Layer 8 of a small transformer language model trained on English Wikipedia (13 layers, counted from 0, width 128).
Take only the direct path to the model's output, skipping the later layers: a vector added to the residual stream pushes a token's score in proportion to its dot product with that token's output vector.

Output vectors of the tokens that the questions are about. A number n stands for n times 0.003.
" others": -1 -1 51 202 -58 50 -78 -20 104 26 76 39 298 -14 -54 -203 3 127 -85 69 295 194 62 -152 39 -39 -28 -118 -115 -91 56 125 -33 -98 181 -222 -29 45 -136 -91 79 -94 -42 171 -14 71 -136 41 -151 102 -50 -77 -38 -150 -69 121 -67 -73 -174 -15 -75 -190 51 -126 75 -77 120 91 224 -29 -5 147 -176 -141 -151 -138 -16 -294 98 -188 -22 -47 199 193 165 39 136 50 -7 -80 78 104 34 9 10 96 88 193 57 16 74 -100 -252 85 -313 11 -65 -14 -16 88 79 -238 69 245 77 142 -19 86 -17 -160 -114 51 22 99 68 -3 -2 -205
"thlete": -115 -22 29 71 79 195 -44 52 108 119 174 -163 267 26 50 -105 -93 -24 -291 -67 163 -33 -88 -145 97 27 -196 7 52 -82 20 -155 -15 4 217 11 68 199 167 71 100 17 17 218 -181 176 -50 -24 -147 50 29 -135 -26 -111 84 -39 -155 -2 26 199 126 -144 -47 -230 -126 -118 81 -129 11 -196 33 -162 -8 -172 -95 28 -32 -94 -276 -62 172 -85 110 62 7 -8 126 180 14 60 -56 180 38 -6 292 39 472 170 124 98 -80 29 3 170 -349 -122 -247 -126 -57 99 51 -220 10 96 -33 209 -36 -41 -190 156 212 71 -279 39 54 -139 -241 -96
" result": -152 -114 99 239 16 42 9 40 -53 12 124 242 297 55 129 135 -25 65 -139 -200 192 -14 155 -109 56 -17 59 -103 -101 5 -56 -48 -94 177 177 23 42 160 -126 -94 116 67 -81 248 -137 -6 -118 250 -266 -58 57 -112 -108 -109 -38 129 18 85 158 53 28 -197 5 -63 174 -164 -71 -253 128 -326 -58 78 -35 -58 129 -61 -259 -5 -79 -105 16 -77 127 -187 118 128 -44 106 18 -88 126 8 208 -98 -83 -115 -77 269 33 -36 149 80 -51 -36 -43 81 -220 -87 76 53 57 32 -146 195 -50 70 -149 115 33 -198 53 89 -74 -16 -111 -108 -36 -177
"udes": 24 -181 31 45 130 -105 -37 -65 -114 2 135 -230 199 -49 67 -40 -266 248 103 40 247 45 -9 -57 35 3 6 -79 -112 154 128 -114 183 -29 219 -13 16 -205 40 35 189 -16 8 2 10 107 -55 75 -164 112 -95 -40 -47 -39 197 -61 -125 200 30 -41 -158 -215 286 -204 147 80 -30 -107 209 -70 -83 110 -81 36 -85 3 -152 -415 -105 148 85 257 -33 -124 122 -23 61 -178 77 11 -106 209 142 -105 -63 0 168 232 156 47 10 21 -298 -53 -242 -232 -205 -165 -22 92 61 -338 -42 47 214 -103 66 -56 -57 143 20 307 53 85 150 5 -251 -142
"ption": -24 -98 -5 192 106 166 -66 -185 -5 -41 -102 7 -60 -122 131 61 24 167 -67 290 11 -68 144 -187 43 -195 40 -104 -17 -87 32 195 97 -35 188 69 293 140 11 107 175 86 138 -8 -68 240 159 3 -92 130 -90 -41 -102 -69 110 187 -163 -325 78 63 182 -20 -210 -115 -6 62 181 -300 3 -302 -21 -125 -213 34 -21 176 -355 -225 -34 -158 99 41 -22 -203 -5 97 31 116 -16 213 -34 196 73 -173 90 21 158 357 -114 151 31 -117 -208 -45 40 -315 -88 -72 54 29 -64 -256 -54 219 45 223 -47 212 -148 -48 -185 224 -105 164 -157 -30 -198 -171
"issance": -186 -150 -43 87 133 178 -239 67 -26 -236 -9 -31 -110 -138 123 -59 -79 103 -30 -58 77 -76 309 -110 95 -61 -21 71 -152 120 110 -240 142 -3 304 -67 93 183 9 154 -33 118 77 1 -43 76 76 128 -127 31 30 -83 -17 9 136 133 176 392 30 66 -120 -114 109 -152 -254 147 40 -62 371 -191 -36 -194 -155 76 4 101 -58 -254 39 -76 419 254 32 -274 180 -141 25 67 -115 20 -53 -77 -25 -13 -86 24 36 106 -41 200 13 -144 -265 247 -322 -362 84 74 -94 -106 -171 -95 -152 344 157 77 -19 150 -172 -95 -177 468 -121 99 -15 -152 -223 -194
"iar": -37 6 -8 -35 -9 129 -242 184 -228 27 -77 55 -7 83 18 -301 -24 19 -82 -11 83 -126 14 6 42 -189 167 28 -27 -10 -68 -159 44 127 30 -149 216 6 -43 -87 305 135 38 49 -148 180 19 241 -75 110 94 3 6 -210 -26 20 -65 259 86 -99 9 -178 192 -88 -119 -67 95 116 186 -231 36 168 -223 176 -48 -142 -47 -182 -55 -28 209 85 -20 -226 -26 44 -74 -58 91 -25 104 -30 80 88 -93 -69 162 35 -37 218 31 35 -306 101 -108 -75 243 -97 -24 -48 48 -3 -57 123 150 110 -156 6 -32 -222 -107 271 -77 238 74 -46 -278 -110
" occas": -28 -100 88 -76 289 101 42 21 208 -7 0 124 183 -17 272 -51 137 -35 -94 -53 138 7 81 17 95 -85 -117 -331 140 -158 153 63 72 1 114 -4 26 43 -27 -169 3 -155 134 97 -11 15 -50 22 -290 111 -37 -110 -109 -75 -25 -6 -113 109 18 15 -164 -274 88 -230 120 -89 70 71 82 -112 52 -7 -108 3 -133 264 64 -184 -258 26 110 -23 158 -16 21 27 31 -40 122 178 53 60 13 70 22 114 -86 250 3 242 67 -84 -152 20 -295 -129 -83 -37 36 71 197 -79 -91 38 129 -158 188 -44 -52 -272 -151 158 -118 -24 -34 20 -106 -208
"ablished": 116 -79 64 -51 203 35 -53 26 -139 -191 58 107 85 -48 100 -163 32 219 78 -95 95 140 69 33 38 -179 -71 -51 -180 -122 65 -26 45 -106 198 97 47 407 -85 -188 289 -7 -51 -34 -46 256 -220 111 -218 -12 225 -147 -119 -163 89 81 317 159 163 23 -85 -168 351 -191 190 -228 155 9 115 -318 70 -330 70 11 -51 -26 -145 -49 65 -3 47 12 98 -166 9 -75 13 7 -19 -86 -68 159 136 -289 57 55 -107 333 5 -82 153 -130 2 -51 -108 -116 -248 -259 24 133 78 -196 23 88 268 190 -117 133 -100 -245 -123 258 -122 47 76 -63 -239 -65
"ments": 61 -125 -73 88 112 170 -37 108 53 24 -39 -53 216 -54 123 -165 -40 71 -158 -46 72 91 93 -238 44 -43 9 -262 -141 -163 55 275 -81 70 194 -89 200 -78 -25 -13 144 131 88 238 -131 174 -39 -7 -197 187 -97 -13 -194 -98 28 156 -186 -124 41 263 98 123 33 -116 79 -140 153 -115 -81 -202 82 128 83 109 -90 -123 -186 -33 -52 -62 256 243 89 -48 179 -194 -49 -43 -257 223 -88 -111 61 111 -55 -91 -29 69 1 -172 16 -55 -117 230 176 -66 -188 -147 27 -22 148 -277 188 325 -35 -63 -87 73 -7 -283 9 -50 130 181 -21 -194 -153 -93

Output weights of attention head 3. The head adds the sum of these rows, row i times number i of z. A number n stands for n times 0.0012.
o0: 71 -171 22 -272 119 29 175 -63 20 53 66 104 78 52 108 2 -172 70 52 6 -104 74 102 -124 -97 80 -70 -192 -89 -49 51 47 -120 -71 156 -92 4 -90 273 -24 18 24 -171 50 17 -268 26 -132 54 -50 -50 -8 -64 -37 5 7 37 201 122 -3 78 -210 -37 54 7 -231 -81 67 -27 -120 52 -33 -81 238 64 158 -22 -122 -92 70 261 -69 107 -1 231 -6 47 118 128 19 -102 -16 -3 -29 240 20 16 56 -15 67 -124 47 -30 11 30 40 77 77 -67 54 -70 -22 -11 16 80 -148 -188 -162 -171 161 -58 -7 171 9 -223 -47 -96 -68
o1: 123 -94 52 -173 -40 -58 81 -183 -9 -11 9 53 0 34 166 51 -103 119 -14 -56 59 23 43 30 -43 26 99 -302 -28 28 111 27 195 -13 -78 107 -15 160 3 -191 49 -139 -118 -74 187 73 60 4 -31 132 -52 -142 67 -62 196 28 18 -1 -63 -40 60 80 23 85 -16 -16 -82 -6 77 152 13 13 -33 27 0 18 -3 12 0 -123 74 -57 -52 -287 -81 34 100 -54 3 -31 -38 -93 -55 -76 -151 176 60 178 36 -90 -143 -80 148 -43 89 -122 166 -47 88 -71 163 -324 -39 -18 58 -57 -83 -25 -84 -230 -165 42 111 -10 191 -111 61 25
o2: -69 -90 104 -68 19 96 -110 89 -81 -110 -168 -57 -113 -38 7 67 -83 32 -12 48 -173 -300 -47 -161 135 -97 -78 161 -94 -20 87 -194 26 -15 -14 -17 -56 187 -7 251 -201 73 -17 132 -3 -80 91 -54 -24 -186 38 -16 -124 31 -6 70 203 147 22 -2 187 145 96 179 -41 19 7 3 108 -21 -164 2 160 34 -88 -79 -111 38 -109 69 91 13 31 -125 -2 -120 64 24 45 39 -76 215 -131 144 20 -74 64 -81 -180 106 49 -109 -13 34 14 37 -91 -50 17 5 -100 169 95 134 -129 145 -78 31 26 -112 -45 95 -25 128 84 115 -4 -74
o3: 33 -52 -5 -77 -62 -139 9 19 81 81 -79 -169 53 -12 177 -69 -113 -90 12 26 -106 37 31 -3 132 -64 172 -152 -50 107 30 10 -26 199 81 -32 154 16 183 -122 -46 4 -19 -43 -7 105 71 100 107 150 -140 -64 2 -2 76 192 -2 -207 98 -28 -102 12 -77 54 74 -67 -111 -18 107 174 195 85 -26 6 -139 135 -90 -44 -10 -57 3 78 -167 -10 -338 24 103 -64 48 -161 -10 -121 158 87 -123 -108 39 -85 151 -108 115 76 50 -186 114 69 -29 -72 172 -23 225 -466 -156 -165 86 -115 214 40 77 -175 -58 15 -60 282 25 57 -16 38
o4: -99 -201 40 -223 -81 -7 -34 45 89 63 -96 -137 -6 84 111 77 -156 -29 58 161 -153 -115 -7 -45 -8 -60 129 -132 -61 173 -4 -109 -88 154 -54 -75 59 27 56 189 -33 86 -117 -4 0 63 130 4 34 -4 22 154 -99 20 101 119 125 38 -56 63 -20 34 5 127 -30 -92 -108 -151 9 20 112 -109 69 98 -115 -89 -134 36 -28 -113 58 162 -31 -132 -58 -106 141 -69 82 -68 1 94 131 -9 9 39 -23 126 -26 -96 40 110 11 -22 15 -27 -55 -1 -119 41 -43 -104 -69 -15 -116 -88 71 -201 172 6 142 -38 -117 223 -38 67 150 8
o5: -40 111 -126 93 47 -81 37 -27 202 5 -154 69 187 -24 77 27 26 58 -81 -8 -47 -30 27 110 -26 -42 47 322 178 90 -41 -86 78 -209 -102 225 -40 132 198 48 1 -60 -100 293 135 7 231 130 -27 -198 -62 -240 57 -15 -26 40 -119 -33 18 -24 -38 -10 -53 165 -34 65 -63 -96 5 -15 -85 87 -159 -90 36 55 -42 -154 -69 140 11 -15 -68 -9 -240 85 56 -60 5 205 -193 -80 103 -39 -70 -88 235 -176 -50 -46 105 21 -95 37 -9 65 -2 -252 237 -72 -58 189 140 21 -221 -23 15 -117 -16 -59 5 22 12 -178 -6 -53 -24 94
o6: -65 29 85 47 11 -72 160 -108 49 -30 104 141 -29 -3 -2 24 -48 -91 106 100 114 -73 -67 83 -152 121 2 -98 -5 -11 80 -146 -37 125 38 -38 54 184 -201 -265 -107 -99 -225 32 -79 39 45 -35 -173 147 136 -53 -47 -47 57 -61 101 85 71 -29 -109 -28 -255 21 70 -19 23 46 -75 24 -19 -246 -135 267 86 -104 -131 174 107 -120 109 -18 -39 -124 -64 55 105 -31 35 -122 54 -100 -271 -48 -54 108 -58 232 79 77 118 13 122 5 26 -9 -12 169 -91 33 14 235 13 -32 31 130 -23 -17 100 60 138 -131 -25 -51 13 -164 -17 29
o7: 29 -246 -66 -47 121 34 78 -75 284 80 -70 -93 33 -25 -188 -18 88 41 -146 -160 -172 -54 -61 42 87 151 144 187 61 2 242 288 -17 76 101 -57 -66 43 125 45 214 64 -86 -98 167 49 63 5 -97 89 -15 -73 -85 57 57 -95 -114 -216 -154 -48 -34 7 -7 100 81 -136 -65 -93 -116 -35 88 -48 236 200 122 72 16 -64 -149 -31 -171 139 -78 111 62 -30 209 72 53 180 -89 84 -147 -27 43 -112 7 21 41 10 -91 -61 -17 -87 -92 -311 31 -31 97 43 24 108 -134 6 -169 -168 133 212 -209 -82 77 -16 -124 125 -154 -69 -176 94
o8: 77 -89 52 -31 114 9 36 -8 37 -59 94 13 94 45 -50 79 -51 120 -4 -164 -65 118 96 -84 116 -79 204 -55 -37 125 18 88 252 -180 -66 89 -95 -23 84 -108 132 71 -38 -5 222 11 100 -58 -121 -26 -100 -68 23 -27 32 -14 -93 -180 -111 -111 81 52 131 104 -4 93 2 44 -13 72 -74 109 -32 -12 14 -173 -38 50 -132 -54 -112 -60 119 25 94 16 35 34 -64 170 -85 125 -138 47 31 97 -86 128 -37 -73 -150 -89 3 -91 -67 -111 252 -190 -9 -46 240 -179 -115 -117 1 -33 63 230 26 -201 -114 140 -177 33 -67 -10 66 -113
o9: -119 101 65 -29 27 -76 32 -13 -34 31 -20 -26 -128 156 191 64 -22 86 41 44 -118 202 40 -68 -177 -84 -6 -95 -12 -128 -23 24 -93 -74 -87 -23 -122 -135 17 347 150 -99 146 -74 -5 -37 22 18 -54 80 129 -16 -36 44 -94 72 103 -153 -4 70 -12 -119 -33 61 -85 -48 -91 -125 -110 -3 80 -26 -53 -100 47 235 137 108 30 -73 49 -35 -39 151 -19 2 -13 -117 -62 83 -16 -62 -111 -75 -105 -17 4 -2 -10 -80 -38 139 168 121 -111 296 43 12 -6 2 -36 74 -166 -7 -66 -140 -2 -27 -78 -57 35 -37 55 -111 -27 67 70 -52
o10: -41 122 -50 -223 -56 -63 5 -172 -46 66 108 50 -97 51 16 -170 120 -46 55 17 -74 276 -162 -71 -151 75 71 -168 0 88 -32 6 -69 1 -84 -85 43 -146 -99 -206 80 8 41 -205 -121 -151 -273 65 -27 135 100 111 4 6 -39 59 11 -79 -186 -45 -182 86 78 -45 -29 -49 74 -29 -136 30 111 -143 58 90 52 133 98 118 94 -12 -79 8 3 51 61 117 35 25 -5 -94 108 -31 -21 79 -80 209 103 79 -9 19 112 113 117 -2 -1 -9 286 34 -94 -23 90 -13 9 3 -13 12 49 -3 -124 -52 170 -84 86 -85 21 135 2 59
o11: -94 -74 129 -60 -6 -10 224 -148 92 -162 -37 30 -58 43 2 -15 91 -29 -130 22 257 -82 -24 31 -86 64 -7 109 -76 68 228 -80 123 118 -110 21 -79 45 -47 21 120 -48 -197 39 145 -11 228 53 -182 14 -23 -172 65 46 -104 76 162 84 -150 -107 -88 -94 -61 -8 97 -105 -203 9 -97 60 55 -161 -86 26 77 26 0 82 68 -12 48 -10 -51 -60 72 39 107 -77 -21 140 -166 -76 -95 -12 58 -3 74 156 101 -33 27 -99 160 46 -2 31 107 -207 -1 -35 -27 338 -117 72 -29 106 32 -210 28 168 71 -22 -285 27 -123 -138 2 -66
o12: -48 85 -63 175 -63 -40 -78 72 47 173 132 -137 -37 -8 46 -14 -65 -16 -12 106 -280 -158 -71 -57 67 -70 52 -19 34 78 -211 -59 14 0 -143 12 -61 -68 -63 41 -101 57 148 -10 -79 157 -51 88 117 -131 126 181 -42 -50 73 -10 21 -203 73 12 -54 69 134 142 -15 -55 126 -33 42 -41 -126 -23 23 -127 -53 -261 -77 52 18 -68 -93 50 -29 161 -151 27 61 -164 5 -24 185 79 141 137 -19 -92 -153 -106 -30 119 119 103 -216 11 79 117 112 -29 -79 99 157 -63 11 7 -112 -189 198 180 100 -195 121 -5 -212 184 113 87 60 -4
o13: 129 256 63 -25 -169 -92 -105 -81 -170 55 4 -53 -41 -22 -154 -60 157 48 29 64 141 236 -80 -14 57 -48 -21 -49 172 -104 172 -71 148 91 -128 39 -47 -12 -69 53 -5 -30 27 -150 9 -9 -97 20 -38 64 -58 -71 96 -7 6 -112 -48 -33 -166 -77 -90 185 119 -82 -83 132 156 -94 -6 109 -135 -75 89 -125 -11 68 241 193 78 -114 -127 33 -57 -33 -30 106 3 1 -22 4 -15 53 -26 -45 -133 179 36 -13 44 -28 56 -54 45 -23 -40 -184 138 56 -62 -117 34 -47 78 -101 -44 99 -43 -2 12 -60 -161 28 69 -187 190 15 33 82
o14: 131 -33 82 -103 67 35 -29 -104 -25 112 -75 53 150 -29 -124 -18 175 -21 -166 77 -186 -97 32 -74 -38 12 -18 196 42 138 -143 -32 45 -49 -17 3 -83 8 265 91 23 48 -34 182 169 1 192 66 110 -149 20 30 -41 112 68 -82 143 -68 -146 -109 74 -61 -87 155 -20 -81 -106 -214 113 -10 -230 -15 -64 -79 7 -68 -110 1 14 166 -2 178 -113 -63 36 -53 -44 -23 25 153 -7 69 139 -177 22 87 130 -150 -22 13 -167 -19 18 118 -111 -84 19 -37 -5 -134 -131 190 220 30 -190 80 -65 -274 19 173 -59 -16 9 -153 -14 -20 59 84
o15: -189 140 -76 78 -98 39 16 151 84 -54 -61 -65 28 -19 96 -160 27 40 7 37 -34 -108 -11 159 3 8 -8 77 -26 9 17 -46 159 8 103 122 -20 -6 -165 -148 -165 77 -61 -51 -73 12 113 0 -199 -13 111 159 -88 -80 37 125 143 123 78 -19 49 159 106 81 28 26 38 90 46 120 -187 -30 -65 -12 -127 -219 -290 -20 97 -36 -85 34 -35 63 -129 18 -113 36 46 12 -7 -21 -37 269 87 20 86 -119 -48 26 86 -78 -134 -11 17 -100 -187 147 -32 109 -24 219 32 -35 109 28 83 99 124 244 -150 -136 -124 -49 20 -99 46 -123
o16: 53 -33 50 269 5 57 20 -119 -127 51 70 62 63 17 -163 -8 53 30 -49 -7 117 -31 116 43 49 53 122 27 -174 67 -152 231 63 174 -110 37 110 121 -42 -166 23 -109 -85 31 264 99 3 -15 -78 -104 97 43 -165 54 179 -146 -57 14 -111 6 102 -69 -194 -82 13 -53 -49 -48 -45 21 177 52 -123 -249 74 -26 22 -99 -91 -120 -85 43 -108 -272 52 -8 217 0 -157 105 -31 92 121 -238 4 -5 -215 216 21 -102 -204 307 58 19 -72 -128 41 -42 -80 -173 106 10 -98 73 38 64 -62 -108 69 218 11 -70 30 126 23 0 -14 17
o17: 181 -68 49 -275 -18 61 -44 -82 -99 23 11 29 -115 -38 81 59 -8 19 150 -80 44 -83 30 44 37 -92 73 -191 -85 -14 29 -21 133 -68 -118 -59 -56 238 -175 62 24 -8 -15 -97 156 -121 -61 -30 -129 75 222 -185 -53 -25 73 95 96 -58 -59 -123 15 133 145 6 40 -33 -39 -46 58 83 59 -12 55 135 61 -21 60 98 -56 -31 -24 7 -57 -191 -135 43 127 -34 -43 63 -39 -32 -283 116 -141 -99 -32 145 -57 -38 61 26 183 -109 50 -40 137 -137 94 -13 103 -78 55 -91 71 135 -2 61 -44 -174 -49 145 132 9 151 84 -51 -12
o18: -78 -86 7 -27 86 -10 93 38 -52 16 42 82 -13 22 -114 68 63 -38 57 -50 129 68 52 -19 -112 -97 21 -214 -60 -100 -95 35 -83 0 67 29 74 -41 -79 -136 46 -50 -60 112 62 -77 25 -91 -63 -26 32 -119 40 -87 42 78 130 105 52 -46 69 -9 -77 -176 -30 -12 47 -98 41 41 24 -45 -31 -13 41 120 -61 49 -66 -59 29 -64 66 -97 150 8 121 83 -54 28 -48 36 -73 -116 147 105 -120 242 -62 43 9 212 62 -150 -128 -58 203 -90 -66 -92 121 -297 -63 -16 181 170 -80 -102 59 47 -3 -47 44 134 -106 20 182 -131
o19: 81 -164 -95 154 56 -56 -44 90 -25 -62 -14 72 142 -94 -49 143 30 10 117 -115 181 71 135 105 70 -67 -59 -12 -148 -13 -106 120 147 63 45 -72 26 -90 4 -61 -215 -91 -36 13 42 66 213 -112 -142 -37 -331 -29 23 24 19 -8 -34 59 92 49 52 -112 41 32 -4 4 -22 12 -58 35 33 55 -1 -16 11 -72 -72 -213 -16 94 -89 2 73 -137 -53 -108 -90 -11 -18 -32 -59 108 46 29 -110 96 -38 135 -19 -117 -178 139 -8 57 99 -84 -212 85 -52 -52 -132 -30 -44 -52 248 43 -169 41 47 196 -118 14 99 -27 86 -81 245 52
o20: -180 44 -16 56 -14 -60 -54 203 -192 -226 36 13 69 54 -6 77 -101 -94 16 31 102 62 -20 -16 124 -83 28 255 -100 81 -54 -196 34 -85 -41 -49 -28 -31 -82 186 -115 27 11 39 0 35 216 -10 -188 -3 -113 -35 -74 -30 -168 109 147 95 43 103 14 -51 81 73 2 84 -57 -15 -30 4 -6 34 -127 112 -106 1 -151 -9 19 84 120 38 -12 35 35 -38 -46 -29 82 13 -76 2 79 111 56 -36 75 -38 -9 -89 -5 -192 -9 122 -80 228 -46 -77 -97 -57 -60 399 -150 -5 -66 -32 92 83 176 80 -12 24 -290 -49 -28 -17 30 20
o21: -162 -62 64 -134 -49 85 45 209 -231 26 53 -60 112 42 -86 -26 -186 -112 161 168 34 16 -61 87 124 -3 85 93 -61 159 -170 -53 -107 82 92 -178 35 68 -147 87 2 87 41 -102 -7 5 -34 -23 75 -8 211 218 -112 -30 24 76 74 182 65 69 -113 -61 -41 -152 7 -96 53 -159 -8 -75 119 -56 14 64 -114 -74 -119 -27 32 -66 82 181 -241 -146 -38 -20 231 14 -15 -6 9 101 150 -69 153 -55 -51 27 -95 76 33 59 -103 -24 -83 -48 87 -10 -217 -67 -58 238 -120 -30 -82 145 49 -261 182 296 141 -141 -185 277 -137 171 -34 24
o22: -63 173 -68 168 -86 22 -118 -27 -255 -54 23 -32 -116 -54 74 -61 -141 -60 -5 -60 10 65 6 96 172 13 50 -23 -2 14 -26 -47 -52 102 -108 -21 28 65 -103 -180 -37 11 58 -150 -98 136 -196 103 13 38 31 13 -50 23 -40 80 -55 -3 115 11 -103 109 80 -115 24 -25 145 10 29 -30 -111 40 96 -96 -75 -63 62 -43 57 -77 90 92 -148 18 -174 115 65 -66 -38 -70 151 45 59 33 -89 -105 25 38 -13 244 208 33 21 -33 95 -100 34 0 52 -31 150 -165 -102 -156 105 82 68 177 37 -187 26 -162 39 241 205 78 -84 68
o23: 120 -1 133 -87 62 -53 66 119 -4 183 -31 75 129 37 -22 -38 46 -154 201 -19 171 9 -83 93 -38 12 -16 -85 -2 -39 -90 65 51 106 130 19 -11 -35 26 -82 44 -214 118 -158 -84 -27 22 -79 208 107 -118 -65 102 51 117 6 -20 110 -55 14 16 5 -113 -90 24 9 113 -54 34 -1 182 23 195 52 -10 -1 98 -101 57 -24 -178 33 -163 -89 69 -200 7 98 -29 -138 37 23 -40 -190 -15 9 -2 -79 -30 -47 -125 -31 35 -54 -17 -127 91 -23 -188 -47 -37 -242 -92 -50 45 206 -151 -166 -32 216 -90 -60 -27 121 -91 33 120 108
o24: -15 -80 -64 3 -69 -15 -91 -28 324 224 8 -54 -71 -48 50 6 183 67 -165 116 22 4 -14 34 -139 76 42 -35 102 11 -10 98 -63 -44 94 9 59 -220 180 118 101 55 -3 120 74 -53 -40 -1 72 66 -76 200 161 52 89 -21 -89 -96 -56 -66 -27 -98 -60 -147 -15 51 -107 -60 -17 -106 180 -27 30 -75 41 -113 42 93 -29 -75 -194 -16 -46 89 45 -36 -40 -17 -126 28 23 -187 117 -23 87 44 23 -41 62 -48 -61 93 -87 14 16 26 21 156 10 124 17 -40 89 82 -51 -148 -13 -330 18 297 119 14 -134 -181 -361 -223 181 91
o25: 27 62 86 -122 88 24 30 125 -55 -77 -45 132 63 -49 -153 -152 -25 20 191 -98 94 305 -19 -92 -71 42 -69 -44 126 -63 339 87 103 -51 247 13 -118 -61 37 -109 -40 -44 -32 -63 17 -50 198 0 -43 103 -102 -156 33 -76 -21 -62 -15 -19 -102 -11 -124 46 -52 -110 -82 21 117 38 -138 -135 -75 12 24 90 -69 191 121 127 -37 35 13 -108 236 -16 96 57 36 113 94 16 -86 -104 7 21 180 -82 21 145 7 -71 -63 -55 -33 -90 -36 -345 136 79 53 -1 -111 -172 -5 -74 148 -113 -42 74 -17 -56 -164 71 66 -141 -54 -12 87 69
o26: -58 -45 -31 19 92 -11 55 -18 61 -25 -33 -15 112 -106 -10 -139 -173 110 -22 8 -187 180 -44 54 -47 -50 -63 -45 102 -22 36 96 -116 -35 7 24 5 -136 28 138 178 -62 117 32 17 -90 23 -65 -43 172 27 1 -45 16 -14 1 -103 -18 75 161 -1 -45 -68 -52 -29 -112 81 8 -64 36 230 116 69 2 -27 113 -88 -88 -77 -29 65 -51 -44 146 -121 32 188 -23 95 71 -34 -40 -12 39 76 -133 44 -215 -77 61 -45 45 -171 77 -77 71 95 27 62 110 116 140 -210 24 -28 -144 -22 -29 -42 -84 -82 52 -124 222 -86 -52 -102 -1
o27: -16 49 2 -65 -123 -41 -14 -150 -126 -17 -82 51 -115 -22 118 -16 102 83 -164 97 -77 75 -39 -56 11 50 -143 128 42 -41 329 -102 45 127 -75 23 -21 -98 -6 251 25 75 -117 -76 -38 -121 -67 40 32 -105 201 93 -42 52 -22 -57 -10 220 -79 -18 15 -56 119 9 -52 -44 30 8 -155 -1 -68 -117 122 1 -5 120 138 100 -2 58 97 8 42 -97 -32 24 14 -83 -31 124 -80 -68 36 -50 24 -70 78 16 -20 133 89 -47 46 190 121 19 -120 48 13 17 -218 280 113 133 -189 -141 -101 -242 -120 133 29 -61 -62 -222 147 69 -115 -32
o28: -61 174 -54 -188 -66 -2 123 -164 -16 -86 -61 36 17 -148 60 -213 -35 42 25 34 -104 -4 -50 -109 -102 74 -11 -139 -28 26 103 -173 -107 221 95 -63 -76 4 39 -113 88 141 -59 32 1 -114 -80 97 144 115 18 9 -18 -30 -199 52 101 86 10 20 -160 -20 -151 13 20 -154 158 150 36 -3 -141 -107 -58 108 -41 243 89 -22 -2 99 221 94 -22 37 -154 130 -9 0 144 -157 -34 -42 136 21 -17 51 179 -43 45 125 88 -43 18 -42 -42 -167 59 177 25 -66 41 -277 14 -120 270 -10 -55 -103 -52 -175 -47 -94 117 195 -3 78 -13 74
o29: 191 -4 21 -39 76 -272 110 55 213 94 89 -5 220 114 -131 -125 28 49 64 4 127 181 -81 62 -106 -20 -1 -112 168 -21 169 -26 90 -47 130 110 140 -145 -42 -58 7 -37 -147 42 -106 -28 237 -7 -93 53 -6 -65 149 -41 -2 -156 -84 -3 -110 -106 -38 -139 -172 -13 -101 172 29 -11 36 119 69 22 -121 39 -40 81 -68 37 95 -19 15 -234 153 93 66 51 -166 31 5 69 -13 -215 -80 48 -4 27 32 -71 133 -130 -66 22 14 -68 1 114 -7 -16 -10 -25 -34 86 97 27 -63 -1 -93 -90 77 -20 -25 36 -107 -252 -200 -18 -61 -124
o30: 23 -18 55 -15 28 77 20 10 -166 -78 67 5 14 128 4 -249 -65 -131 -58 73 -15 204 -90 9 -212 -62 15 -218 -132 35 21 -46 -95 198 89 4 135 -180 88 -390 138 -115 -87 -30 -85 -126 1 -106 -95 -4 50 50 66 -29 10 116 149 100 7 -61 60 109 16 -159 -85 -89 40 -16 -54 58 -57 4 184 117 36 -4 -55 36 149 9 -120 -94 96 -142 -9 62 115 102 -72 103 11 140 -82 -83 100 91 92 56 -59 110 252 201 18 23 -94 -39 212 -176 -100 -43 67 -154 34 72 35 128 16 -15 -138 -30 2 -45 21 152 -104 49 -72 -179
o31: 106 -65 -54 -28 8 -125 -72 -30 -86 115 -47 -47 92 0 -95 115 -14 -111 -16 102 75 207 -63 -73 -83 -124 -69 -134 137 -67 -137 -20 -199 -23 24 74 227 -5 159 106 -69 35 -70 153 -2 -53 -85 28 188 -68 -54 -71 -12 -51 -8 -37 39 -66 62 80 -21 -162 -123 42 -40 90 -44 -214 34 19 -21 4 -37 -42 -3 315 40 56 78 -32 85 -14 160 59 62 -1 -3 88 -29 -139 22 -52 117 -272 -79 78 3 43 58 -97 96 161 74 -22 -176 154 66 47 -87 -129 -23 -332 120 51 8 -118 -17 -12 -88 -89 88 57 290 -109 -16 80 -114 61

Each question shows a token from some text and the vector z that the head gathered there. A number n stands for n times 0.0063.

"\"": 3 -116 60 -30 -121 -132 -63 40 34 -94 -87 -88 -4 -222 -129 78 -26 -19 -17 82 -15 -204 -29 -123 34 39 16 -73 -88 35 70 -67
Which of these tokens does it push up most? "ments"

" the": -174 -76 -11 112 58 -13 -60 128 23 -43 -161 81 -33 -177 -103 112 115 -5 0 25 30 -11 32 31 -2 26 11 -68 -172 49 -19 -93
Which of these tokens does it push up most? "ption"

" tools": -141 -65 68 100 -24 7 -12 -185 -47 -6 -10 -36 48 -32 -102 56 9 136 -1 -140 -10 30 42 39 17 -71 -28 60 -38 61 -107 -13
Which of these tokens does it push up most? "iar"

" of": 65 14 120 76 31 -64 -178 104 -6 10 -159 -20 -44 -189 25 -39 21 19 26 -12 -140 -203 -92 23 -30 52 20 18 -30 -44 64 -14
Which of these tokens does it push down most? "iar"

",": -47 -62 36 -99 -91 66 -74 37 78 -14 -63 -40 -12 22 -54 -67 15 53 -60 57 49 -150 -35 -113 -9 36 5 3 -107 4 -52 5
Which of these tokens does it push down most? "iar"

" for": -170 -68 67 -19 -43 -48 -84 25 -31 -71 -26 -44 76 80 -47 69 7 86 -70 -60 -82 -182 76 -121 38 76 -107 40 -127 15 61 14
Which of these tokens does it push down most? "udes"

" Center": -87 -51 76 -36 46 15 -22 65 -30 -49 -73 50 34 -75 -34 -89 175 78 51 -32 -73 6 -17 46 50 -30 27 -21 -164 23 65 36
Which three tokens does it push up most, strongest first? "ption", " result", "thlete"

" July": -115 -175 78 30 -19 -45 -105 3 -85 -60 -32 -82 12 -62 -123 -13 -259 7 -130 56 145 -90 114 -83 -88 138 -99 72 -69 -63 -62 3
Which three tokens does it push up most, strongest first? "issance", "iar", "ments"

" as": 0 -34 -41 19 -102 -10 -23 -75 0 5 24 -113 33 -82 -54 -15 -27 -3 58 60 28 -156 -58 51 122 80 -18 -88 -46 44 -17 14
Which of these tokens does it push down most? "issance"

"Sh": -95 -106 141 -13 -28 -61 -83 19 32 65 -7 -62 65 4 -18 67 -79 59 -50 -77 48 -22 26 -182 1 63 97 100 -104 95 39 -6
Which of these tokens does it push up most? "iar"